Layer 9 of a small transformer language model trained on English Wikipedia (19 layers, counted from 0, width 96).
A neuron's activation on a vector x is quick GELU(weights . x), where the dot is the dot product. Quick GELU of z is z times sigmoid(1.702 z).

Input weights of the MLP neurons that the questions are about. A number n stands for (n - 500) times 0.0013.
n5: 590 271 460 410 432 619 631 668 531 312 375 310 419 554 446 583 577 309 377 408 284 527 441 404 481 571 478 205 549 726 446 569 333 517 672 564 522 855 509 651 378 472 642 536 465 779 686 361 556 446 535 572 417 613 627 370 567 243 587 452 464 690 605 338 513 492 435 181 424 585 558 549 580 391 260 750 159 654 709 513 439 443 801 212 198 228 462 447 346 350 478 723 453 583 626 215
n21: 603 664 280 324 527 465 517 337 642 215 561 449 621 680 255 387 595 409 523 333 448 433 487 369 449 345 504 522 549 407 705 783 207 496 602 695 657 487 307 450 692 646 478 316 556 287 783 697 526 674 600 162 487 464 278 392 402 589 648 557 382 685 424 790 409 588 561 538 536 625 726 575 613 170 553 380 399 416 455 272 806 544 460 446 811 471 611 678 438 540 273 591 564 456 570 536
n32: 367 481 378 500 744 511 255 422 573 398 597 532 271 630 465 459 578 520 461 428 396 767 613 307 669 366 624 594 396 389 566 733 653 722 344 217 568 388 708 559 410 484 597 686 485 661 431 500 318 438 560 533 557 465 296 534 439 378 451 455 406 608 424 417 608 362 608 603 516 635 419 614 529 496 508 523 766 690 547 772 542 557 725 290 216 298 434 558 413 687 535 480 563 462 452 500
n54: 398 685 287 503 703 657 670 486 447 528 421 636 489 490 489 330 599 612 381 500 531 475 493 625 496 352 369 531 386 468 351 452 644 707 774 594 344 341 500 565 614 234 278 493 517 479 594 122 469 564 514 430 698 596 266 394 458 514 703 545 399 695 387 570 445 510 376 526 429 358 429 395 520 486 479 418 458 594 630 538 413 629 496 429 613 443 462 362 594 553 401 475 497 552 544 681
n74: 197 382 442 535 278 740 681 622 397 708 758 509 618 657 734 491 456 371 353 731 718 650 521 504 528 545 364 557 287 491 315 517 439 673 518 472 231 525 500 482 645 333 339 827 662 563 573 659 309 726 407 526 389 505 211 461 522 549 342 584 505 657 347 229 544 517 364 538 204 505 527 549 691 623 477 274 408 340 151 473 800 451 787 518 708 514 549 464 643 326 433 528 405 598 627 541
n119: 516 443 455 428 675 672 720 408 496 516 706 452 651 527 504 410 488 513 172 233 597 425 536 168 474 542 423 593 596 600 371 640 630 428 537 619 423 527 487 483 406 531 428 576 512 318 283 307 504 467 508 587 574 344 475 726 546 645 508 337 513 597 575 566 605 386 528 593 466 621 425 323 821 437 621 166 460 677 564 488 573 574 714 752 556 545 122 438 512 471 425 121 703 672 583 262
n154: 791 763 487 356 546 420 597 343 643 593 294 322 309 542 394 306 583 652 541 398 509 868 899 749 519 545 425 478 731 397 287 635 665 426 258 551 482 542 729 546 390 514 592 486 644 630 444 664 404 609 403 457 749 769 633 461 550 424 645 729 362 504 462 304 377 525 667 283 637 468 311 388 534 298 518 482 534 651 431 261 504 531 532 318 551 543 554 477 527 715 140 777 655 353 424 523
n216: 626 464 290 342 580 464 280 417 528 343 345 224 624 473 475 696 480 325 579 629 532 393 714 504 479 651 205 369 455 647 816 346 274 594 496 588 492 665 439 714 284 504 670 607 769 569 612 451 555 586 456 492 202 492 542 504 276 573 456 280 587 686 485 681 444 596 230 592 545 525 386 435 369 558 459 447 447 718 604 532 464 597 417 322 576 483 619 647 500 411 476 354 621 786 462 475
n244: 587 168 406 479 456 517 534 370 483 564 513 261 662 362 350 682 391 337 279 517 445 286 422 803 667 669 623 542 587 621 422 513 355 746 388 610 538 537 647 469 610 500 638 517 613 595 603 212 542 413 428 541 517 482 602 622 617 513 458 411 315 303 525 645 513 692 580 537 657 500 474 401 647 183 760 370 701 201 182 338 479 449 675 644 447 658 664 244 504 401 111 518 442 419 514 357
n264: 637 507 399 578 504 388 522 733 380 597 436 508 441 572 701 471 390 746 365 403 514 470 462 550 168 529 750 454 563 380 342 528 190 458 576 526 410 397 597 481 622 329 511 482 486 383 413 445 376 669 582 493 547 404 433 575 507 285 325 425 567 450 293 435 539 503 646 535 504 456 526 387 472 322 456 287 603 250 429 392 464 547 722 400 684 657 401 255 406 460 369 406 675 615 492 309
n269: 428 588 262 678 612 537 463 547 612 507 489 704 599 514 347 544 511 569 581 351 449 291 464 463 606 594 735 291 367 327 451 438 386 500 313 681 647 433 620 326 434 392 781 595 303 549 543 397 631 553 533 321 522 382 631 537 628 485 371 599 343 613 404 649 617 684 456 480 291 545 462 451 465 615 379 534 577 407 404 215 356 649 527 363 566 448 647 560 683 747 297 380 572 396 394 625
n270: 640 602 476 570 454 584 361 488 673 424 382 492 410 397 504 564 300 409 649 580 362 283 565 524 386 605 409 390 516 532 439 473 580 391 528 364 599 447 406 608 298 526 539 758 488 480 542 561 704 577 754 465 348 529 851 638 646 427 334 571 294 504 378 440 720 527 658 496 398 411 504 416 492 591 156 472 517 668 574 488 556 564 836 684 463 457 960 468 392 408 666 575 616 556 411 865
n359: 587 508 457 688 567 739 245 408 444 402 479 550 929 626 350 475 655 482 500 620 370 382 628 457 351 634 720 420 578 677 548 496 477 779 363 580 576 484 550 753 508 215 504 229 529 836 566 360 688 500 941 623 718 526 544 538 617 353 378 487 438 550 508 291 529 435 618 657 395 582 366 199 626 601 439 457 467 633 540 432 585 509 338 482 429 579 696 509 547 710 461 207 550 653 545 470
n424: 440 527 335 487 361 689 363 611 389 356 706 725 539 559 433 466 399 539 429 538 443 535 646 493 402 566 517 314 444 438 605 396 544 306 621 447 544 572 375 429 486 400 500 514 520 871 573 430 524 647 285 365 359 387 560 497 576 455 347 425 454 328 572 596 547 628 652 630 475 591 618 414 431 461 430 346 504 497 262 620 558 541 430 542 428 824 609 371 507 535 486 621 367 551 212 423
n463: 366 715 419 369 614 297 371 484 582 561 755 551 683 546 663 681 274 236 655 383 500 512 477 544 774 152 444 288 529 345 401 524 792 555 435 546 492 338 448 744 524 635 325 699 623 247 383 434 488 508 480 621 476 703 525 408 648 655 448 624 583 369 461 443 560 801 528 561 388 323 349 557 546 538 389 446 283 609 391 726 601 314 347 475 605 430 407 488 362 586 574 340 500 625 569 488
n489: 761 363 450 752 485 446 560 458 489 422 598 523 500 537 706 518 248 522 404 364 430 376 658 354 504 421 564 507 500 312 515 343 390 256 726 323 259 517 580 333 578 561 619 467 668 709 500 464 535 522 592 294 318 489 522 563 453 558 398 493 342 479 411 629 511 541 539 543 467 471 605 489 691 684 449 594 777 536 603 368 617 439 646 357 526 535 430 420 385 554 673 381 590 578 238 500

Each question shows a token from some text and the vector x that enters the MLP there. A number n stands for (n - 500) times 0.0094.

"ri": 427 385 505 634 528 592 361 501 236 691 402 487 304 341 512 473 516 499 329 436 683 542 480 663 399 585 493 582 652 439 738 379 436 553 571 575 447 380 500 612 591 688 466 521 297 463 415 564 473 479 583 577 656 297 730 462 344 694 477 465 648 597 595 383 576 546 662 732 481 448 389 652 407 656 532 447 569 819 633 636 452 469 484 498 390 640 298 488 495 401 629 551 317 272 661 522
Which two neurons fire most, strongest first? n32, n119

" War": 572 487 552 657 479 397 496 441 417 627 455 525 588 212 500 713 609 605 668 413 567 641 375 642 451 618 606 702 397 535 732 413 419 354 486 628 433 548 517 392 684 740 375 303 333 470 371 457 552 486 411 459 619 468 454 565 482 491 508 551 503 586 652 414 494 712 520 537 371 625 585 695 306 592 547 482 327 480 385 636 295 656 585 392 458 700 532 483 527 224 534 719 502 244 749 557
Which neuron lights up most? n244

"'": 506 479 597 690 388 376 357 508 456 629 463 521 264 486 385 762 611 632 531 443 618 677 458 473 513 594 374 655 398 525 710 440 520 470 461 517 261 417 583 485 660 743 235 288 348 497 353 664 580 527 457 444 626 341 438 470 427 614 488 425 649 782 474 313 421 565 555 642 281 571 485 607 402 579 488 363 393 521 347 651 603 641 526 393 373 572 455 452 455 294 519 502 372 431 718 546
Which neuron lights up most? n74

"al": 477 487 496 746 565 546 423 540 379 512 248 676 506 460 340 517 584 573 570 383 516 722 426 515 447 733 587 604 595 406 659 560 385 432 624 517 272 303 495 419 416 882 386 300 381 422 361 686 590 501 293 490 498 309 578 502 451 699 581 424 574 491 643 536 301 578 481 532 428 476 599 505 260 610 423 541 466 519 479 471 392 577 471 565 261 582 427 522 506 408 499 521 298 224 703 479
Which neuron lights up most? n424

"ol": 464 625 668 526 350 534 433 453 380 636 370 721 495 437 342 443 491 529 577 455 405 577 279 434 394 743 438 727 560 521 729 452 594 335 478 646 364 495 572 425 408 492 324 427 335 300 363 448 435 471 334 622 615 293 645 524 373 523 606 519 341 558 732 374 487 577 551 659 536 457 469 656 271 616 573 594 419 560 610 362 278 548 334 594 285 591 302 535 535 460 599 607 473 534 766 528
Which neuron lights up most? n119

" time": 505 481 598 686 644 641 349 562 263 705 241 558 510 291 497 733 654 591 589 396 510 555 347 412 382 402 495 625 694 495 582 326 413 484 628 461 441 380 490 348 577 654 454 247 398 568 400 634 886 521 393 387 490 451 525 682 330 632 429 503 441 583 661 247 467 541 589 526 379 525 329 635 536 629 400 394 554 592 425 545 304 623 453 527 538 648 403 598 524 424 507 615 463 406 575 496
Which two neurons fire most, strongest first? n359, n489

"qua": 562 523 721 626 432 476 531 319 258 579 325 398 445 339 487 375 634 544 557 433 688 563 283 597 490 485 533 715 640 612 509 392 414 471 500 657 272 465 434 315 419 548 305 385 501 432 396 610 457 479 567 503 638 380 712 671 372 628 600 574 579 510 560 273 399 576 530 654 655 275 466 579 273 598 529 440 464 683 419 641 477 611 416 311 422 574 323 637 606 454 536 672 381 276 662 550
Which neuron lights up most? n154

"s": 527 559 531 627 418 550 298 626 206 582 397 443 461 227 396 544 523 463 423 358 621 714 330 602 450 550 524 746 618 569 648 421 365 263 574 555 492 561 650 376 439 399 462 429 469 518 559 675 626 323 534 560 503 496 722 681 545 417 427 576 569 643 600 536 405 605 694 699 391 570 429 714 196 674 534 652 347 566 438 589 482 559 468 540 300 440 406 514 529 302 454 575 393 471 780 606
Which neuron lights up most? n5

"k": 480 628 585 738 381 505 383 515 212 733 420 518 464 325 519 575 558 508 546 535 554 597 365 588 445 602 371 740 637 503 628 525 210 246 435 660 343 355 697 423 633 468 354 395 393 436 400 461 503 491 615 479 552 392 592 735 408 460 415 501 486 535 682 334 505 639 626 338 361 540 481 553 392 733 419 646 346 535 434 479 433 535 485 432 332 587 255 605 664 631 517 781 459 458 526 612
Which neuron lights up most? n264

"O": 596 677 563 709 529 469 454 553 404 712 353 373 460 304 578 553 475 558 465 434 448 497 155 406 438 446 379 690 545 490 663 439 391 400 491 357 388 471 324 356 524 420 269 405 449 323 426 574 593 383 614 394 575 538 627 708 617 623 517 443 685 575 564 475 546 564 501 584 481 570 431 695 397 808 599 386 339 454 440 472 281 613 505 447 426 623 471 661 628 433 371 716 550 341 828 439
Which neuron fires most, and how strongly? n264, at about 0.23

" American": 504 573 778 701 453 557 527 578 411 599 428 632 552 371 274 727 458 659 428 371 572 795 217 553 435 500 493 474 452 614 692 523 399 510 475 393 291 413 479 470 541 653 467 304 339 370 591 567 649 705 416 560 469 390 634 679 389 624 563 425 545 684 520 427 368 608 387 530 317 652 463 595 449 785 549 557 490 645 396 535 413 620 454 411 478 615 446 489 441 308 391 589 410 372 674 616
Which neuron lights up most? n74

"ar": 593 477 755 535 617 500 387 460 449 483 371 537 402 188 485 490 507 675 403 480 583 753 316 502 480 484 545 700 590 434 699 502 635 359 604 712 384 434 511 326 522 669 461 381 242 581 427 549 574 427 505 490 578 367 581 537 367 703 508 449 784 616 624 363 288 344 669 639 439 517 582 543 192 524 574 469 463 642 456 624 480 533 477 513 303 562 281 498 434 389 521 534 543 262 701 450
Which neuron lights up most? n119

"la": 487 561 482 663 464 425 450 332 363 573 319 808 592 216 465 572 550 363 434 601 479 455 378 553 388 595 452 612 512 493 689 435 271 385 531 456 241 509 508 497 649 646 270 344 511 372 458 540 498 548 406 455 550 427 533 729 547 564 610 478 509 611 619 511 551 668 656 782 467 517 555 518 490 713 738 519 406 466 446 589 377 622 436 472 294 651 445 602 538 252 393 684 429 414 735 483
Which neuron lights up most? n244

".": 466 565 743 533 530 451 305 481 410 605 561 500 605 399 532 566 590 544 485 261 432 600 284 603 373 434 308 435 529 470 685 380 426 290 382 533 480 363 523 330 692 525 386 413 377 546 419 724 660 430 450 607 646 475 541 677 611 639 425 439 492 656 775 267 337 593 497 600 530 484 434 585 250 720 617 396 406 439 526 692 549 475 401 510 406 451 313 402 458 214 442 489 537 318 485 448
Which neuron lights up most? n463

"hen": 509 490 556 779 482 784 307 480 421 631 346 576 675 425 415 548 443 644 492 359 645 560 436 566 327 500 504 576 480 571 730 227 413 458 545 521 473 452 653 528 594 723 457 477 464 574 611 675 682 515 426 571 663 419 732 647 353 466 423 636 620 613 602 358 454 352 578 586 416 519 653 585 379 672 358 449 593 568 457 682 335 616 382 492 495 637 403 538 515 318 662 501 475 429 712 593
Which three neurons fire most, strongest first? n359, n270, n424

" |": 419 525 640 671 491 714 467 404 299 811 249 559 428 267 418 645 532 516 586 406 552 653 307 652 299 445 454 630 579 439 715 443 328 435 508 496 379 381 540 322 560 499 435 291 483 504 406 515 593 614 485 446 530 430 679 730 443 569 495 499 654 639 652 486 195 450 586 552 425 656 506 611 158 678 409 407 616 399 568 503 446 488 571 437 552 481 431 428 562 480 470 615 334 402 619 729
Which two neurons fire most, strongest first? n264, n54

"==": 522 426 701 793 472 645 331 517 326 582 364 466 464 233 311 587 529 638 578 373 630 446 491 537 487 591 485 592 625 556 628 555 443 687 364 428 460 352 597 420 483 696 492 90 524 494 498 354 672 441 418 416 521 467 735 630 422 592 585 383 562 706 597 336 358 410 474 514 400 581 409 601 153 608 560 553 380 492 551 559 419 587 465 383 580 596 233 455 522 370 547 437 370 282 534 649
Which neuron fires most, and how strongly? n359, at about 1.1

" The": 370 508 727 773 405 546 523 515 313 712 339 596 458 464 473 699 501 625 482 340 710 779 448 682 329 530 482 515 486 460 595 405 349 398 516 423 348 383 587 449 553 703 425 328 453 459 529 631 531 432 522 549 535 431 706 748 392 659 595 538 703 503 662 538 293 591 421 513 313 562 388 614 362 840 343 499 409 528 515 578 482 567 447 357 499 574 431 474 563 341 526 436 453 341 710 525
Which neuron fires most, and how strongly? n74, at about 0.31

"re": 492 482 621 520 619 430 465 437 451 558 398 730 275 315 433 639 499 744 584 297 542 453 413 518 334 667 508 688 592 646 603 423 540 412 593 554 353 305 471 428 559 547 233 299 303 453 408 462 640 487 455 551 581 355 395 624 520 580 408 436 702 604 719 375 279 554 653 599 368 491 382 666 269 591 554 402 506 549 636 538 621 663 564 649 267 479 336 484 613 450 441 592 513 350 579 485
Which two neurons fire most, strongest first? n119, n54

"In": 492 527 756 681 481 685 351 544 359 637 409 615 499 248 248 517 491 643 718 453 555 594 373 731 392 473 579 600 386 547 716 308 395 322 557 335 421 480 538 473 540 635 469 405 548 522 587 688 708 464 446 504 582 481 623 457 278 542 543 540 607 620 533 429 415 465 557 615 311 573 577 648 283 686 312 485 531 500 509 642 285 616 535 400 474 446 438 466 561 360 582 539 485 315 792 489
Which neuron lights up most? n270

"y": 573 457 586 671 548 464 423 502 530 593 291 600 399 553 483 596 696 661 638 464 603 561 286 534 451 439 579 629 581 495 685 562 286 623 581 512 401 249 316 519 604 643 390 170 595 470 467 581 692 652 371 433 397 389 624 647 377 729 461 500 589 532 632 447 332 577 519 630 430 704 465 573 286 642 633 438 598 589 649 577 524 642 372 541 290 523 324 317 522 426 498 552 319 325 594 528
Which neuron fires most, and how strongly? n21, at about 0.46

"d": 558 609 568 651 480 504 419 247 590 638 300 539 340 569 407 513 460 556 555 541 607 746 370 439 509 594 562 740 530 537 627 575 352 324 624 470 442 219 659 229 498 696 331 241 494 395 398 572 581 490 414 284 517 317 520 562 459 533 543 390 578 544 771 263 287 575 493 527 308 640 411 564 423 522 476 376 406 516 626 499 419 592 542 522 398 521 449 492 470 324 474 556 454 310 671 446
Which three neurons fire most, strongest first? n21, n154, n119

" a": 424 492 653 631 440 592 521 614 403 763 338 371 397 280 422 651 598 622 461 470 662 702 457 519 308 549 543 696 440 427 590 369 212 410 624 328 321 417 561 471 550 666 363 359 523 444 529 537 658 602 487 454 425 300 617 572 546 742 666 525 599 501 630 503 318 430 573 553 349 526 386 636 332 802 369 498 448 622 560 550 374 633 396 366 405 493 382 418 547 344 372 396 437 422 686 537
Which three neurons fire most, strongest first? n264, n216, n54

"ome": 457 501 761 667 431 540 389 591 284 514 295 560 420 242 427 646 560 563 470 454 481 610 442 385 379 470 406 570 584 662 658 366 226 584 572 538 297 420 459 557 599 623 288 348 459 473 631 580 719 399 437 458 578 553 758 815 365 672 474 575 560 611 591 420 369 540 469 583 527 413 374 575 399 680 416 496 470 712 422 644 429 765 486 336 363 525 320 506 494 403 468 571 491 433 564 546
Which two neurons fire most, strongest first? n216, n5

" St": 471 346 531 678 282 399 472 383 200 710 363 444 367 351 419 753 558 508 607 285 525 562 324 538 471 454 589 580 493 665 751 472 328 376 398 530 486 388 572 391 676 597 342 324 410 472 501 594 489 410 479 634 510 378 741 711 483 483 592 403 611 528 497 428 395 729 395 487 450 609 424 552 304 731 487 524 468 556 537 667 353 619 475 518 602 708 364 468 719 405 482 568 517 334 650 503
Which neuron lights up most? n244

"te": 581 618 615 539 621 397 427 419 367 539 464 578 562 578 488 597 459 386 399 393 699 590 392 547 480 547 545 491 448 550 599 316 453 316 589 625 323 281 600 584 529 652 407 225 543 387 454 662 566 562 419 519 508 550 683 496 532 797 496 484 700 576 577 442 320 638 531 775 395 395 299 716 378 713 666 513 382 579 409 712 339 506 458 572 450 450 402 540 419 245 456 562 272 467 698 593
Which two neurons fire most, strongest first? n463, n216

"z": 410 600 561 613 433 492 457 417 515 643 236 631 430 357 447 727 707 410 543 442 507 696 496 582 532 584 428 680 615 590 700 609 409 327 410 655 514 427 506 413 598 594 503 94 452 485 460 631 476 612 351 459 434 399 526 624 504 636 549 593 510 668 672 455 451 649 575 631 347 626 584 637 219 688 690 640 376 560 561 477 516 630 468 468 341 503 476 499 479 179 541 555 269 497 634 597
Which two neurons fire most, strongest first? n21, n216

"a": 445 579 443 632 402 578 617 524 392 653 390 761 568 380 350 626 599 533 363 477 451 578 506 522 465 693 497 628 544 429 651 454 358 351 520 396 471 439 530 329 578 800 491 196 351 445 423 651 586 513 464 335 494 283 628 631 577 693 536 480 632 542 765 414 431 598 632 631 531 489 533 605 340 644 555 503 412 527 501 579 512 661 457 575 254 468 487 566 468 268 404 612 339 287 794 599
Which neuron lights up most? n424

" M": 614 519 624 818 285 385 474 447 346 802 371 465 454 180 391 675 521 492 556 264 618 568 317 620 510 460 491 785 432 616 719 490 401 283 375 572 411 336 515 453 630 588 467 341 470 408 452 548 519 607 610 453 424 417 551 727 406 614 492 437 748 504 634 422 564 517 602 507 454 557 381 518 247 665 443 528 467 521 543 521 286 679 479 501 488 650 437 463 618 321 489 552 379 411 705 577
Which neuron fires most, and how strongly? n264, at about 0.37

"h": 551 480 529 747 328 526 507 283 314 725 594 354 389 253 401 517 498 489 480 416 570 475 190 474 415 507 396 833 544 428 516 547 395 296 340 603 215 530 498 309 558 574 417 406 535 362 456 616 527 502 538 463 598 449 702 706 472 523 459 291 493 469 663 563 490 549 663 542 490 693 392 433 369 683 421 549 376 540 350 596 465 636 649 615 464 656 417 577 581 490 306 679 616 437 689 519
Which neuron fires most, and how strongly? n119, at about 3

"er": 451 556 686 695 664 630 554 444 452 455 399 652 293 400 273 729 630 616 499 411 543 637 372 552 395 393 494 436 610 526 589 566 461 472 595 456 305 354 444 361 663 715 505 352 515 545 394 436 676 512 434 388 487 417 624 629 337 708 541 365 661 460 703 323 312 545 649 490 316 477 490 409 443 621 514 487 555 608 378 413 505 602 451 542 264 642 393 441 624 411 495 490 425 263 821 493
Which neuron lights up most? n119